Layer 2 of a small transformer language model trained on English Wikipedia (12 layers, counted from 0, width 96).
A neuron's activation on a vector x is GELU(weights . x + bias), where the dot is the dot product.
The model reads these tokens: "," " Rog" "ers" "," " Greg" " F" "ow" "ler" " |" " " "4" ":" "28" " |\n" "|" " " "9" "." " |" " \"" "Un" "til" " It" " H" "app" "ens" " to" " You" "\"" " |" " Jeff" " C"

The vector x that enters this layer's MLP at each token. A number n stands for (n - 500) times 0.0079.
0 ",": 514,384,731,460,355,350,317,470,499,546,608,746,595,403,657,500,427,542,370,460,378,472,477,624,394,521,385,532,443,447,574,676,704,598,451,501,408,238,563,715,221,362,628,409,614,737,309,609,408,441,533,656,390,462,328,367,294,452,509,600,686,528,464,474,507,298,442,497,699,572,570,599,432,566,464,595,399,349,378,386,478,561,345,383,457,485,571,420,656,668,571,462,587,674,496,769
1 " Rog": 499,665,607,306,381,372,247,625,424,628,598,468,511,433,706,623,570,521,415,476,314,639,462,569,571,507,485,474,579,280,432,611,440,558,418,518,478,473,622,671,397,329,410,530,457,830,572,638,520,318,902,531,312,489,356,432,382,424,284,480,365,586,445,487,539,543,557,571,668,499,495,382,574,441,625,527,275,564,776,503,551,470,482,505,548,439,353,508,284,579,728,377,562,596,332,601
2 "ers": 600,538,539,417,399,425,431,654,407,421,545,359,593,398,768,812,468,529,460,342,364,570,503,528,389,616,495,472,610,417,459,737,489,537,439,680,413,408,656,615,306,254,552,560,347,707,554,769,432,421,656,661,348,559,402,455,266,456,413,729,333,501,439,437,581,381,410,672,579,363,560,349,555,198,625,468,410,582,693,607,379,453,467,445,499,321,507,646,508,623,477,488,461,590,509,596
3 ",": 606,455,646,317,372,359,400,695,240,474,624,430,493,364,686,611,499,679,433,363,443,420,437,629,437,375,319,376,547,482,532,623,527,610,533,575,410,327,536,674,209,249,574,499,426,576,542,698,505,405,724,582,300,545,425,394,457,568,445,711,427,475,480,508,618,360,390,667,592,395,573,363,584,338,712,583,314,536,751,598,473,532,492,517,314,491,489,669,583,649,444,547,466,698,405,674
4 " Greg": 561,628,498,335,373,381,305,574,506,563,629,477,489,531,780,663,488,560,419,419,375,532,464,589,528,493,453,512,525,277,473,622,385,586,460,478,487,534,601,650,345,217,364,578,437,704,603,741,522,313,809,468,434,484,386,453,450,390,371,440,347,652,483,409,510,565,545,519,672,705,551,267,539,431,741,509,254,682,807,536,532,472,393,445,431,477,343,566,367,597,675,450,494,556,346,640
5 " F": 589,585,670,337,446,283,389,608,268,552,548,572,550,301,758,688,600,578,382,420,296,711,321,678,441,573,349,363,599,557,494,503,642,585,469,589,441,368,490,546,247,355,605,617,425,720,540,708,485,421,761,465,289,448,451,423,367,605,407,478,316,381,455,513,586,550,490,542,540,373,627,422,575,345,514,469,347,670,616,660,464,551,502,567,503,642,369,483,266,588,523,463,596,600,361,616
6 "ow": 491,576,516,352,376,371,334,678,448,369,509,504,608,365,765,765,412,416,397,305,307,624,463,568,395,688,474,529,606,396,393,586,587,451,482,597,406,380,688,482,348,110,647,621,369,651,675,532,620,483,664,530,291,535,494,486,398,393,438,699,314,485,459,513,613,465,312,644,630,343,522,419,522,313,563,517,425,620,757,663,460,409,530,518,585,571,358,593,482,631,535,494,490,607,457,590
7 "ler": 542,626,495,418,426,440,384,703,433,484,525,426,581,349,592,847,577,555,464,355,319,477,584,627,380,681,472,449,498,449,514,614,342,533,555,598,406,535,650,550,292,230,430,435,484,629,552,791,510,443,731,606,313,460,336,515,322,446,372,618,300,477,438,491,498,461,579,711,538,455,512,391,545,285,683,445,338,632,803,531,451,454,370,398,515,250,396,665,541,641,598,478,415,634,531,625
8 " |": 657,444,606,310,434,376,419,634,289,608,473,402,456,333,647,629,593,618,406,402,320,495,479,364,376,450,407,437,430,402,592,518,526,551,546,637,385,453,609,697,132,240,641,518,388,514,507,723,511,418,713,585,364,565,465,479,426,578,343,654,417,445,380,514,658,462,447,662,487,479,644,371,569,511,601,511,269,556,741,675,530,489,491,539,462,474,384,762,560,720,344,547,536,615,381,748
9 " ": 640,523,645,415,442,418,307,557,195,607,588,458,551,303,677,700,635,596,377,428,211,519,362,559,243,420,355,371,560,520,592,531,615,633,526,511,492,694,491,540,218,328,582,653,401,516,555,638,536,442,704,651,293,585,464,457,392,571,400,573,403,459,408,550,584,559,448,491,612,342,585,263,638,436,581,602,334,498,574,697,477,549,448,547,509,423,361,703,473,669,356,515,463,666,458,623
10 "4": 557,631,657,420,475,415,479,714,273,508,501,481,509,319,720,715,632,579,444,405,306,455,441,536,295,584,458,305,549,526,468,592,552,444,457,673,339,457,593,609,288,232,599,625,435,586,717,600,450,418,746,570,290,564,500,298,448,660,341,692,331,459,472,472,667,344,519,535,473,338,560,332,550,360,589,497,370,525,627,575,422,473,458,627,705,381,377,758,540,530,373,461,585,581,438,623
11 ":": 654,476,572,281,513,497,397,554,166,540,562,353,605,347,630,622,622,602,485,351,413,465,447,557,401,365,280,393,408,461,478,577,513,625,509,665,471,403,552,654,207,257,632,493,369,541,497,703,488,334,704,640,307,576,462,549,505,491,291,734,423,476,440,516,529,331,451,677,596,456,529,383,488,526,546,477,261,587,789,623,487,515,468,508,527,597,488,710,551,597,408,636,510,657,440,688
12 "28": 458,569,656,436,401,423,328,685,312,405,484,496,590,412,723,670,532,553,338,319,308,438,473,472,251,512,450,387,532,449,460,624,580,549,466,483,346,470,578,498,491,214,502,740,397,512,708,545,679,456,641,651,326,484,633,439,489,602,276,662,392,567,466,479,667,366,506,627,498,408,524,283,648,440,577,541,246,468,762,549,550,527,346,669,588,440,391,716,554,628,417,456,580,683,434,586
13 " |\n": 548,540,860,369,528,257,485,554,340,515,631,372,385,483,671,734,532,597,369,364,373,459,448,555,319,495,435,442,511,360,623,546,405,633,474,640,405,481,566,649,279,336,492,408,379,641,482,609,561,386,681,652,318,583,477,463,400,533,263,652,383,563,215,552,605,483,498,619,554,340,748,439,657,575,510,504,325,455,671,576,544,503,447,580,332,373,443,690,394,660,431,569,525,615,523,619
14 "|": 629,509,622,286,422,281,422,595,566,596,535,380,402,484,659,569,560,611,344,365,509,436,455,494,278,418,406,444,550,307,653,564,466,548,520,666,325,504,535,718,232,190,581,575,327,538,629,693,582,298,665,555,318,470,446,479,434,513,356,592,431,573,317,402,558,481,540,669,477,521,740,292,555,562,586,557,347,596,671,585,562,533,380,644,569,427,385,740,425,703,446,516,606,583,402,677
15 " ": 631,549,625,437,475,429,313,531,197,595,587,443,532,309,707,701,655,614,353,418,229,507,385,568,242,432,356,368,537,520,577,509,599,619,522,486,517,689,481,518,217,340,609,656,374,520,580,623,539,439,683,637,249,604,458,488,390,589,405,568,389,479,399,575,571,583,434,464,587,309,588,272,644,459,572,560,355,510,581,719,469,560,421,556,535,446,383,741,451,622,362,504,458,670,470,618
16 "9": 570,607,723,483,482,436,477,718,254,435,440,465,534,446,744,691,605,626,355,373,329,439,417,539,280,599,459,321,549,520,502,616,543,473,482,558,391,501,676,601,339,191,557,593,411,558,726,539,534,441,698,554,328,564,545,343,425,533,305,676,352,567,500,517,668,338,472,472,479,395,491,310,594,278,683,484,427,469,618,648,442,497,409,598,672,426,433,738,521,593,282,409,546,570,386,651
17 ".": 544,482,744,366,534,379,433,661,323,547,553,373,515,350,711,593,595,557,326,323,489,485,408,621,335,435,301,410,494,405,498,668,427,420,487,591,449,484,452,539,218,204,557,496,354,512,486,737,647,432,661,626,356,601,528,564,431,518,345,717,408,507,367,466,580,444,413,764,601,454,606,364,531,484,747,530,310,617,668,585,461,432,462,567,422,420,477,758,407,560,338,588,602,654,560,629
18 " |": 657,462,593,324,494,383,442,625,293,582,505,374,441,347,691,629,616,638,356,406,321,486,492,368,422,463,410,412,385,367,553,499,519,561,569,616,425,432,585,681,156,229,625,496,355,518,546,714,522,439,657,555,340,577,464,545,389,579,356,626,412,441,411,522,641,488,433,637,458,447,648,354,547,514,595,465,297,574,741,718,514,483,466,557,493,512,386,827,559,699,355,519,538,635,384,764
19 " \"": 614,459,639,377,394,387,529,572,354,632,606,376,429,381,772,670,645,616,529,412,395,628,388,606,340,481,332,462,434,313,616,597,436,577,418,529,676,543,401,560,345,209,616,275,398,490,641,674,551,392,724,554,305,660,323,504,418,521,414,571,390,607,319,539,529,509,603,584,499,332,752,247,471,533,461,467,302,578,571,535,575,652,397,684,342,516,393,604,488,562,513,451,546,605,566,628
20 "Un": 630,592,445,324,439,553,458,577,393,512,644,409,570,541,771,774,604,453,427,318,495,630,495,487,308,554,364,467,494,334,688,484,622,552,455,532,548,497,452,555,353,260,580,552,330,570,557,500,655,403,607,480,125,567,480,485,294,604,378,504,303,506,557,465,702,518,426,538,658,562,476,460,537,400,462,556,242,587,681,574,484,642,369,507,556,577,257,724,448,707,600,348,331,647,384,558
21 "til": 471,577,527,337,422,427,366,570,450,555,516,380,501,525,763,709,603,451,450,295,449,417,581,637,487,642,132,542,546,544,490,490,426,621,556,578,499,516,583,376,394,70,543,487,427,533,645,555,581,485,614,742,177,442,530,691,323,467,329,522,447,701,520,402,665,400,421,650,574,520,499,421,530,395,504,439,274,612,740,479,519,492,352,574,611,541,398,592,380,586,533,550,510,671,436,591
22 " It": 583,453,474,455,354,516,569,596,519,458,535,445,440,332,844,623,513,713,511,365,359,602,440,692,381,507,448,425,524,352,461,497,481,653,561,457,525,321,474,565,443,24,473,539,356,560,632,640,724,444,641,524,357,672,449,571,213,436,388,522,468,481,440,533,435,498,479,589,558,484,548,260,544,509,503,574,174,615,612,702,463,578,461,630,466,481,381,677,584,637,384,606,477,593,426,625
23 " H": 457,531,587,299,519,406,459,605,268,561,423,498,512,304,789,623,607,465,406,406,234,682,420,625,350,641,357,444,476,451,342,496,548,624,555,586,492,518,393,612,249,237,575,481,344,617,513,668,574,358,605,515,265,475,348,578,409,466,459,467,513,450,544,551,523,620,586,483,564,563,599,269,552,513,733,561,414,721,664,595,521,687,524,611,399,722,331,561,379,579,313,450,564,647,370,613
24 "app": 570,579,595,345,490,371,268,585,455,415,496,389,519,393,810,547,468,461,396,419,335,609,417,590,490,617,485,530,662,445,466,646,558,429,530,557,450,424,667,355,449,198,489,582,283,672,603,377,767,503,709,644,377,520,593,530,349,444,446,538,394,646,408,602,645,423,313,644,645,259,503,398,545,355,476,530,328,649,730,572,359,509,438,524,626,562,339,674,300,545,561,383,619,600,368,645
25 "ens": 556,545,421,407,320,431,320,563,365,375,520,362,543,481,780,779,528,479,337,253,434,488,437,616,418,720,469,587,554,391,483,741,454,533,562,513,505,416,586,483,275,200,453,679,354,542,563,618,643,457,534,616,341,507,509,623,367,327,390,615,415,650,449,441,579,413,527,693,610,489,505,404,488,379,683,342,381,665,762,711,489,446,392,432,499,470,489,753,492,579,509,482,433,642,456,556
26 " to": 600,502,702,266,476,404,494,621,385,573,432,409,569,487,746,679,453,521,375,311,451,434,493,550,490,499,241,385,401,389,395,525,523,577,487,557,634,450,524,539,346,131,585,403,264,551,684,585,661,432,579,692,245,667,484,637,410,419,399,640,439,533,581,533,660,515,312,659,509,348,737,401,579,399,556,543,387,545,664,593,443,626,494,490,399,502,399,568,356,654,373,588,526,717,486,616
27 " You": 498,516,512,390,415,485,610,622,440,397,518,431,582,379,799,684,468,504,535,285,239,697,403,617,306,582,416,522,439,216,274,557,518,513,554,539,640,436,509,633,462,204,594,497,248,585,665,603,650,364,687,514,402,718,458,456,435,505,423,515,423,649,415,482,529,457,461,507,632,321,640,397,425,535,543,458,333,579,619,680,517,634,484,566,293,603,391,648,312,580,519,503,593,605,471,654
28 "\"": 665,455,576,470,519,368,591,599,356,499,614,454,437,293,788,573,647,562,492,408,406,483,380,562,380,610,269,460,476,350,469,502,527,446,525,575,555,483,405,594,258,264,482,377,337,620,560,731,594,458,679,585,305,629,433,434,439,515,406,714,368,543,363,424,614,432,550,596,557,299,665,475,452,486,606,502,326,610,676,635,369,457,460,686,300,409,314,868,648,604,385,537,535,605,437,681
29 " |": 666,440,560,329,490,380,461,663,344,562,486,366,426,350,672,612,622,657,372,411,344,476,504,400,400,498,411,386,349,359,516,496,546,536,579,598,436,440,544,704,154,250,583,479,338,507,578,722,566,473,663,565,339,573,499,544,385,575,298,578,435,488,364,543,673,458,457,610,474,406,660,397,554,519,612,432,310,581,730,758,502,535,503,539,446,491,352,804,576,697,354,540,540,637,364,756
30 " Jeff": 568,667,556,318,599,379,274,715,568,551,536,538,558,443,746,638,533,560,328,429,443,530,476,525,405,562,348,425,509,315,371,576,542,495,525,520,500,398,610,610,405,280,483,521,488,789,697,772,502,375,786,471,262,536,439,534,459,461,306,421,269,599,368,482,596,623,479,541,532,531,498,340,473,425,564,513,364,642,757,665,530,420,499,391,552,431,280,437,289,569,694,474,623,505,306,665
31 " C": 562,557,651,346,601,347,637,764,235,523,529,385,562,504,672,718,605,619,407,440,472,673,385,583,365,644,392,362,429,569,616,539,646,596,482,480,476,504,433,629,198,309,534,469,324,720,542,737,467,363,726,510,195,485,361,512,371,509,306,426,417,559,446,503,567,533,474,435,526,382,614,368,609,353,653,475,380,576,682,565,445,647,394,580,628,635,396,550,313,409,386,438,525,575,424,579

Each question shows the input weights of one neuron of the MLP. A number n stands for (n - 500) times 0.0044.

n23 (bias -0.007): 570,474,526,527,386,474,651,374,608,562,449,567,413,305,618,481,588,583,593,464,609,403,351,471,500,441,518,426,640,505,426,480,470,418,528,494,502,394,334,579,565,535,335,433,642,492,491,561,488,365,406,515,460,505,773,462,514,452,428,570,580,458,529,469,428,598,550,382,673,564,435,527,435,475,583,614,528,522,534,553,466,442,484,460,435,598,435,578,419,472,379,462,517,578,685,495
Which token does this neuron like most? 28 "\""

n310 (bias -0.010): 551,550,483,469,406,564,571,622,505,603,453,400,580,442,676,644,497,428,522,353,661,530,609,584,604,458,613,356,647,572,483,488,564,424,544,468,609,512,308,403,469,516,659,530,339,441,470,456,442,479,650,511,566,290,597,433,398,334,558,485,617,503,299,404,392,405,416,506,474,623,434,619,555,398,401,557,669,478,600,555,663,488,524,566,344,289,349,410,512,383,583,582,534,342,544,527
Its three highest activations, in order, are on tokens 2 "ers", 6 "ow", 25 "ens"

n39 (bias 0.003): 449,531,466,538,354,552,503,370,427,582,469,498,535,415,598,622,537,561,464,515,561,531,512,406,535,525,580,601,521,495,477,556,531,672,602,445,514,545,236,529,630,498,303,586,389,376,513,546,625,537,536,439,585,498,577,351,482,557,484,539,366,455,429,554,495,361,524,525,553,418,485,463,462,543,466,603,624,466,366,526,567,500,483,360,626,590,419,429,514,565,425,652,452,497,483,480
Which token does this neuron like most? 22 " It"

n317 (bias -0.073): 391,531,550,455,429,512,383,437,488,488,600,435,485,625,389,456,570,456,538,440,523,571,539,517,686,471,646,403,642,475,452,474,560,524,656,519,460,500,413,449,444,436,635,589,647,655,438,505,450,519,400,544,695,652,418,334,555,603,390,633,513,492,412,474,572,543,402,495,413,599,487,426,488,297,437,493,354,428,584,535,526,465,466,567,422,590,553,349,450,477,479,552,413,594,523,377
Which token does this neuron like most? 3 ","

n204 (bias -0.029): 632,458,427,389,353,483,560,571,467,505,484,517,409,635,382,413,474,513,529,484,455,548,471,535,363,527,648,575,490,640,529,510,523,559,331,674,528,521,505,568,414,409,484,463,452,383,447,505,515,573,497,600,571,371,529,681,466,723,571,389,418,401,418,489,424,703,541,527,432,518,676,597,505,503,545,555,395,500,342,401,572,442,500,442,367,492,523,355,513,565,419,489,426,595,572,649
On which two tokens does it fire most, strongest first? 8 " |", 19 " \""

n78 (bias -0.029): 653,522,462,598,407,366,638,415,567,422,395,485,536,476,391,451,486,576,585,653,451,542,430,523,557,544,537,634,584,621,588,721,635,544,484,509,607,585,594,521,503,451,535,361,466,472,542,311,584,422,500,513,476,561,470,497,603,548,458,538,331,436,298,544,448,495,471,597,503,446,511,461,311,612,412,391,439,583,456,268,555,621,384,458,445,584,556,429,397,454,432,474,622,579,471,351
Its three highest activations, in order, are on tokens 19 " \"", 24 "app", 27 " You"

n260 (bias -0.023): 534,653,524,581,444,493,570,421,389,437,549,672,528,505,450,414,644,372,452,427,354,448,611,352,579,453,525,541,598,505,447,834,505,508,574,478,387,569,521,399,515,607,497,493,538,551,421,417,427,396,459,445,465,584,623,465,575,480,485,384,500,439,581,581,419,515,579,534,528,569,558,413,412,490,568,510,594,379,465,576,550,604,495,363,368,417,424,615,444,557,391,615,439,403,518,431
Which token does this neuron like most? 9 " "

n62 (bias -0.035): 488,333,528,636,411,408,490,535,473,517,412,533,710,448,609,473,665,590,533,416,546,522,527,475,628,472,456,396,714,389,619,408,447,506,690,481,537,429,540,393,461,514,453,333,590,360,470,527,523,586,304,569,593,547,464,552,702,532,503,400,388,436,403,434,445,596,617,625,659,340,497,400,323,715,654,569,456,587,506,439,500,485,500,546,652,352,526,316,365,547,569,415,601,391,470,427
On which token does it fire most, and how strongly? 19 " \"", at about 1.8

n256 (bias -0.067): 468,524,403,517,655,498,517,586,532,541,444,726,472,554,459,435,583,310,436,468,510,515,545,576,487,437,464,526,469,435,461,635,432,473,445,477,469,513,653,355,497,488,429,510,430,392,593,519,523,555,434,523,673,408,473,435,448,370,425,389,409,544,309,594,711,562,352,375,486,584,422,370,490,563,570,541,617,423,582,557,616,575,719,492,575,514,497,401,578,555,359,528,337,592,595,476
Which token does this neuron like most? 6 "ow"

n169 (bias 0.016): 570,606,352,466,516,654,320,510,566,452,497,469,404,259,481,464,676,540,380,573,503,637,546,669,598,425,594,533,468,287,423,329,694,775,558,468,382,526,544,520,678,479,464,447,327,579,445,516,314,497,493,567,619,461,654,481,485,461,609,665,696,541,550,497,646,458,400,460,328,552,407,576,657,275,758,414,549,491,419,487,692,429,396,551,484,364,387,530,464,425,613,546,388,390,556,395
Which token does this neuron like most? 1 " Rog"

n239 (bias -0.033): 616,463,640,397,450,460,605,421,383,580,390,395,614,544,346,594,360,551,565,511,539,414,382,571,548,525,544,678,510,552,515,524,555,536,319,575,472,616,406,460,475,510,466,583,406,492,539,425,518,517,420,554,542,532,570,578,507,508,539,527,274,544,278,565,359,518,544,544,456,537,346,628,404,585,552,446,379,392,401,458,448,510,601,451,620,439,461,435,455,431,653,421,684,620,566,634
On which two tokens does it fire most, strongest first? 24 "app", 13 " |\n"

n93 (bias -0.034): 453,426,393,625,595,399,786,452,469,464,507,595,542,416,390,344,615,363,511,672,405,443,574,693,435,430,461,506,611,400,388,565,436,516,570,333,479,719,478,445,550,486,567,520,386,564,469,620,419,449,552,536,602,613,540,346,497,515,521,472,297,503,556,668,384,518,551,730,483,472,584,527,551,555,528,473,545,477,525,690,594,458,361,277,733,526,539,394,630,475,395,326,360,406,353,487
On which two tokens does it fire most, strongest first? 7 "ler", 15 " "

n364 (bias -0.040): 540,447,541,422,421,486,567,463,344,421,474,483,534,511,453,362,542,475,496,375,552,520,425,590,468,534,619,533,515,526,627,520,422,536,483,438,470,589,593,562,460,583,522,490,532,463,545,582,427,564,573,487,541,600,442,586,459,459,509,242,486,398,457,444,433,651,541,333,625,498,502,453,534,469,569,566,552,574,346,554,491,509,572,485,407,605,520,440,500,614,387,505,510,553,424,482
On which token does it fire most, and how strongly? 23 " H", at about 4.5

n21 (bias -0.023): 573,454,624,373,410,421,416,488,478,444,437,657,398,484,403,444,510,473,462,507,592,513,541,477,516,500,545,533,400,563,507,469,472,371,592,497,605,521,428,586,484,542,426,442,540,412,476,498,381,468,514,616,535,441,529,566,520,514,484,632,570,335,327,549,547,570,396,402,492,476,483,470,570,403,393,625,573,412,517,533,721,470,586,488,451,448,604,639,365,622,582,648,652,523,533,446
On which two tokens does it fire most, strongest first? 13 " |\n", 8 " |"

n43 (bias -0.003): 461,608,563,582,288,507,591,484,564,549,513,491,495,458,493,565,565,612,585,444,557,352,454,423,550,591,556,502,505,657,516,450,467,404,597,409,442,599,540,462,366,533,550,509,526,480,462,507,421,396,443,560,535,538,448,460,406,604,486,419,397,549,471,495,464,425,509,453,450,562,517,426,465,403,529,468,571,430,441,268,524,528,654,683,500,386,484,485,460,357,488,553,736,503,581,512
On which token does it fire most, and how strongly? 10 "4", at about 3

n70 (bias -0.019): 711,614,373,627,594,487,426,473,441,670,329,581,356,516,516,502,388,615,462,418,569,552,638,595,350,459,487,435,513,378,467,492,582,545,598,532,497,457,547,492,592,378,535,482,453,534,525,489,553,542,562,474,614,225,551,460,470,425,455,563,486,414,456,418,410,643,436,450,538,489,382,679,366,696,514,497,673,409,656,458,511,582,470,597,397,464,487,495,399,406,478,532,462,395,578,500
Which token does this neuron like most? 30 " Jeff"

n319 (bias -0.048): 450,484,577,540,541,556,455,422,508,516,653,597,513,484,542,364,237,436,569,655,438,518,459,477,544,667,334,396,484,500,577,566,398,477,363,485,667,535,534,347,609,533,459,374,553,300,401,451,543,262,538,450,572,503,554,605,554,484,585,475,514,416,450,450,497,473,393,623,494,478,605,326,553,484,547,363,535,508,444,463,525,642,508,341,725,562,562,564,508,516,426,608,510,612,554,556
Which token does this neuron like most? 26 " to"

n375 (bias -0.036): 363,521,444,441,546,670,508,385,464,608,333,459,420,480,532,462,427,581,408,634,575,579,609,423,470,418,523,591,596,411,488,469,500,446,423,399,465,526,446,370,348,707,727,437,571,647,445,547,738,476,417,417,485,579,515,523,432,449,406,466,500,649,429,537,615,541,520,527,525,508,489,560,589,541,529,452,579,417,513,510,534,508,346,513,457,452,587,542,457,505,612,373,475,560,389,340
On which token does it fire most, and how strongly? 20 "Un", at about 1.3

n303 (bias -0.022): 650,487,586,537,355,354,703,367,374,517,365,416,587,595,586,458,430,371,443,414,423,493,587,595,510,476,568,523,410,660,605,554,503,508,523,470,453,629,413,362,607,491,520,447,644,463,462,441,500,593,469,478,450,533,411,382,443,389,537,404,604,455,347,655,519,510,595,435,377,495,544,485,525,571,500,559,520,519,492,530,346,550,646,468,583,653,467,503,420,363,436,476,495,647,505,545
Which token does this neuron like most? 31 " C"

n74 (bias -0.052): 328,553,459,402,551,468,495,369,511,556,415,489,354,483,477,382,534,662,575,566,427,565,466,482,565,583,486,447,540,300,509,522,569,452,529,505,613,490,455,585,615,529,609,623,592,500,439,529,517,485,585,533,607,414,643,628,414,390,531,485,459,557,493,444,440,569,417,575,619,442,569,481,554,447,426,662,464,477,533,424,564,498,463,549,369,585,462,389,445,259,505,528,560,393,478,557
Its three highest activations, in order, are on tokens 1 " Rog", 24 "app", 27 " You"

n162 (bias -0.042): 393,562,572,397,434,516,640,372,602,433,534,514,486,712,586,498,692,458,443,590,451,575,475,495,418,415,483,483,550,604,479,552,493,385,471,500,459,556,388,662,533,541,399,463,512,500,429,362,474,469,517,424,375,517,673,568,466,447,464,495,461,335,462,333,463,558,473,492,322,647,662,517,394,517,497,633,597,551,472,404,576,582,414,498,534,582,422,455,532,566,530,497,589,469,571,510
On which two tokens does it fire most, strongest first? 14 "|", 20 "Un"

n159 (bias -0.039): 476,516,522,611,487,577,393,414,559,497,573,480,539,529,456,647,470,559,512,530,609,419,503,429,503,315,513,306,394,531,460,524,531,475,455,592,425,642,684,556,508,637,423,308,534,483,576,476,549,718,574,505,549,432,525,508,364,550,474,402,525,495,524,497,549,536,557,443,509,550,505,267,710,439,462,572,505,473,434,354,527,427,500,446,445,707,340,416,403,378,631,608,497,617,466,462
Its three highest activations, in order, are on tokens 4 " Greg", 1 " Rog", 30 " Jeff"

n14 (bias 0.004): 461,422,359,457,541,615,685,565,457,538,259,643,317,628,567,382,478,494,371,455,647,564,564,524,535,571,598,362,468,612,648,539,552,517,495,563,411,530,468,339,592,656,492,518,319,515,310,455,446,503,589,551,437,431,497,429,544,536,522,531,657,397,523,461,644,473,391,480,548,511,607,428,440,618,486,626,443,510,546,503,367,584,628,615,576,391,363,528,317,470,478,426,508,523,448,500
Which token does this neuron like most? 31 " C"

n371 (bias -0.028): 693,587,443,608,440,416,545,536,527,507,406,484,664,465,481,504,534,392,568,429,500,533,641,530,535,574,436,527,502,379,581,563,590,443,407,479,491,478,430,471,532,520,423,566,509,472,487,493,505,405,428,544,431,813,536,339,502,560,524,441,540,460,419,529,466,677,460,423,371,546,630,607,493,500,539,542,426,500,555,358,564,547,515,519,431,555,498,377,562,401,454,634,457,452,375,349
Which token does this neuron like most? 20 "Un"

n90 (bias -0.027): 511,532,415,513,530,454,505,523,520,527,425,470,465,454,541,469,602,654,444,478,558,504,541,345,549,578,607,498,419,447,442,418,468,367,544,470,546,492,551,496,396,557,562,490,498,581,391,440,475,569,410,312,588,430,673,487,450,515,471,533,538,456,456,483,431,483,382,386,549,549,457,648,458,440,454,452,485,434,546,542,535,603,632,575,517,489,479,552,489,607,373,500,514,552,577,641
Which token does this neuron like most? 29 " |"

n287 (bias -0.045): 420,637,526,406,413,448,432,432,532,392,493,576,516,407,616,383,444,563,554,411,536,534,440,546,573,535,436,588,502,543,612,442,507,455,598,302,518,546,553,532,414,528,521,598,489,495,481,581,532,428,424,381,541,395,624,591,576,658,647,431,432,407,476,500,472,545,386,422,596,592,474,444,557,564,528,357,477,493,486,559,604,450,569,444,566,654,587,371,457,553,386,428,480,476,440,483
Its three highest activations, in order, are on tokens 5 " F", 23 " H", 4 " Greg"

n15 (bias -0.020): 447,545,510,495,320,579,520,541,423,477,664,517,528,469,399,555,468,380,478,743,412,437,603,550,460,520,505,597,346,469,620,547,513,530,466,363,612,555,519,421,520,444,513,530,451,486,444,532,536,582,568,406,479,458,485,495,571,492,462,403,687,565,372,511,494,536,314,427,543,620,396,515,669,417,358,391,495,495,392,536,492,300,718,528,595,467,541,689,461,558,614,492,363,563,469,398
On which token does it fire most, and how strongly? 20 "Un", at about 1.7

n284 (bias -0.028): 465,375,437,487,475,486,552,681,500,546,652,642,462,495,452,567,528,606,484,558,511,509,470,547,429,486,449,542,585,449,368,577,471,410,515,487,625,498,451,493,432,610,381,353,544,495,447,637,531,369,463,383,604,475,609,378,456,515,575,424,487,487,477,379,323,517,554,365,411,493,362,581,575,490,490,488,515,551,643,619,393,517,574,483,539,263,515,379,664,606,545,529,472,612,458,533
On which token does it fire most, and how strongly? 7 "ler", at about 3.6

n195 (bias -0.053): 512,625,484,352,371,454,492,435,597,569,474,486,472,594,507,520,483,500,527,378,420,575,431,479,486,402,570,639,538,601,498,392,514,500,507,588,426,451,424,544,540,516,407,433,555,390,384,544,464,411,564,557,598,422,551,668,548,466,505,422,479,495,365,289,548,517,430,721,570,363,575,528,620,454,507,469,710,435,429,514,658,495,472,517,546,569,447,418,667,554,495,497,537,564,427,382
On which two tokens does it fire most, strongest first? 14 "|", 13 " |\n"

n97 (bias -0.013): 445,457,408,458,634,566,500,402,622,453,503,566,594,466,477,439,360,440,543,626,525,425,470,585,588,655,532,362,592,367,487,522,574,500,673,438,384,556,472,568,503,502,540,503,450,390,437,492,563,424,703,693,431,551,574,407,399,532,513,569,542,494,393,399,570,463,540,483,382,535,377,719,410,516,519,492,489,419,550,513,428,249,472,579,572,421,569,544,375,452,527,558,751,457,419,389
Its three highest activations, in order, are on tokens 24 "app", 30 " Jeff", 10 "4"

n139 (bias -0.016): 479,638,390,511,382,415,534,342,479,508,558,556,528,574,602,324,374,366,599,613,472,598,555,428,656,490,434,492,495,513,485,536,487,371,523,312,503,613,626,425,569,486,464,459,472,614,589,456,523,449,627,385,404,508,437,482,638,569,647,508,560,457,426,573,606,457,660,543,511,572,524,445,551,539,571,450,454,556,390,429,399,533,407,475,431,551,439,482,674,603,505,569,436,492,235,471
Which token does this neuron like most? 4 " Greg"

n328 (bias -0.041): 591,427,541,458,552,410,547,671,529,449,390,633,536,613,547,461,605,494,600,497,569,540,430,486,558,536,625,610,607,725,570,590,352,566,426,306,323,554,608,650,484,500,457,421,486,439,433,555,472,428,480,545,489,658,568,560,478,477,497,329,397,631,406,409,422,398,437,230,500,610,515,606,531,322,565,486,389,413,434,432,387,438,619,450,369,641,546,715,483,494,442,466,607,482,621,313
Which token does this neuron like most? 31 " C"

n63 (bias -0.052): 534,531,570,433,441,495,500,472,469,487,497,546,507,500,527,521,641,503,630,455,502,560,456,367,530,616,422,474,503,591,668,404,523,388,388,450,535,337,452,423,495,519,495,544,548,457,299,257,583,358,482,423,596,582,623,675,449,434,593,587,508,484,503,518,391,561,520,603,559,490,427,535,412,490,335,378,543,461,410,465,265,606,656,530,680,529,538,552,421,554,451,602,529,500,538,516
Which token does this neuron like most? 24 "app"

n376 (bias -0.016): 511,410,605,605,440,510,360,484,428,545,313,561,434,468,445,549,569,655,571,478,552,606,429,479,487,658,556,497,662,543,543,576,572,489,371,485,518,659,480,612,513,570,524,362,380,597,371,484,457,410,416,413,423,575,566,569,424,572,572,597,580,371,519,483,453,489,505,327,441,552,503,673,359,527,475,471,532,567,390,540,355,556,494,698,233,528,382,583,403,465,623,526,389,400,562,422
On which token does it fire most, and how strongly? 28 "\"", at about 2.1

n81 (bias 0.005): 351,480,550,516,457,510,511,428,593,606,588,562,512,401,527,507,644,395,517,449,574,559,503,546,422,631,585,551,473,565,443,421,505,455,507,464,684,417,513,467,577,582,389,507,495,529,369,574,406,468,586,507,557,550,493,699,543,383,314,541,413,422,402,449,410,468,311,495,575,457,592,612,295,389,583,564,527,602,479,391,466,550,586,556,478,508,493,554,532,424,423,287,505,545,608,627
Which token does this neuron like most? 28 "\""

n184 (bias -0.019): 489,633,516,512,433,669,454,467,438,623,542,503,626,489,541,508,297,463,424,503,592,422,262,524,629,344,630,503,335,517,495,585,555,346,494,558,489,704,340,816,532,492,593,444,376,515,419,446,621,526,458,568,329,539,616,558,553,497,467,474,429,570,554,420,436,492,472,480,552,421,549,573,533,410,526,418,589,574,471,318,477,406,529,516,497,614,444,486,681,534,491,593,577,414,416,358
On which two tokens does it fire most, strongest first? 26 " to", 11 ":"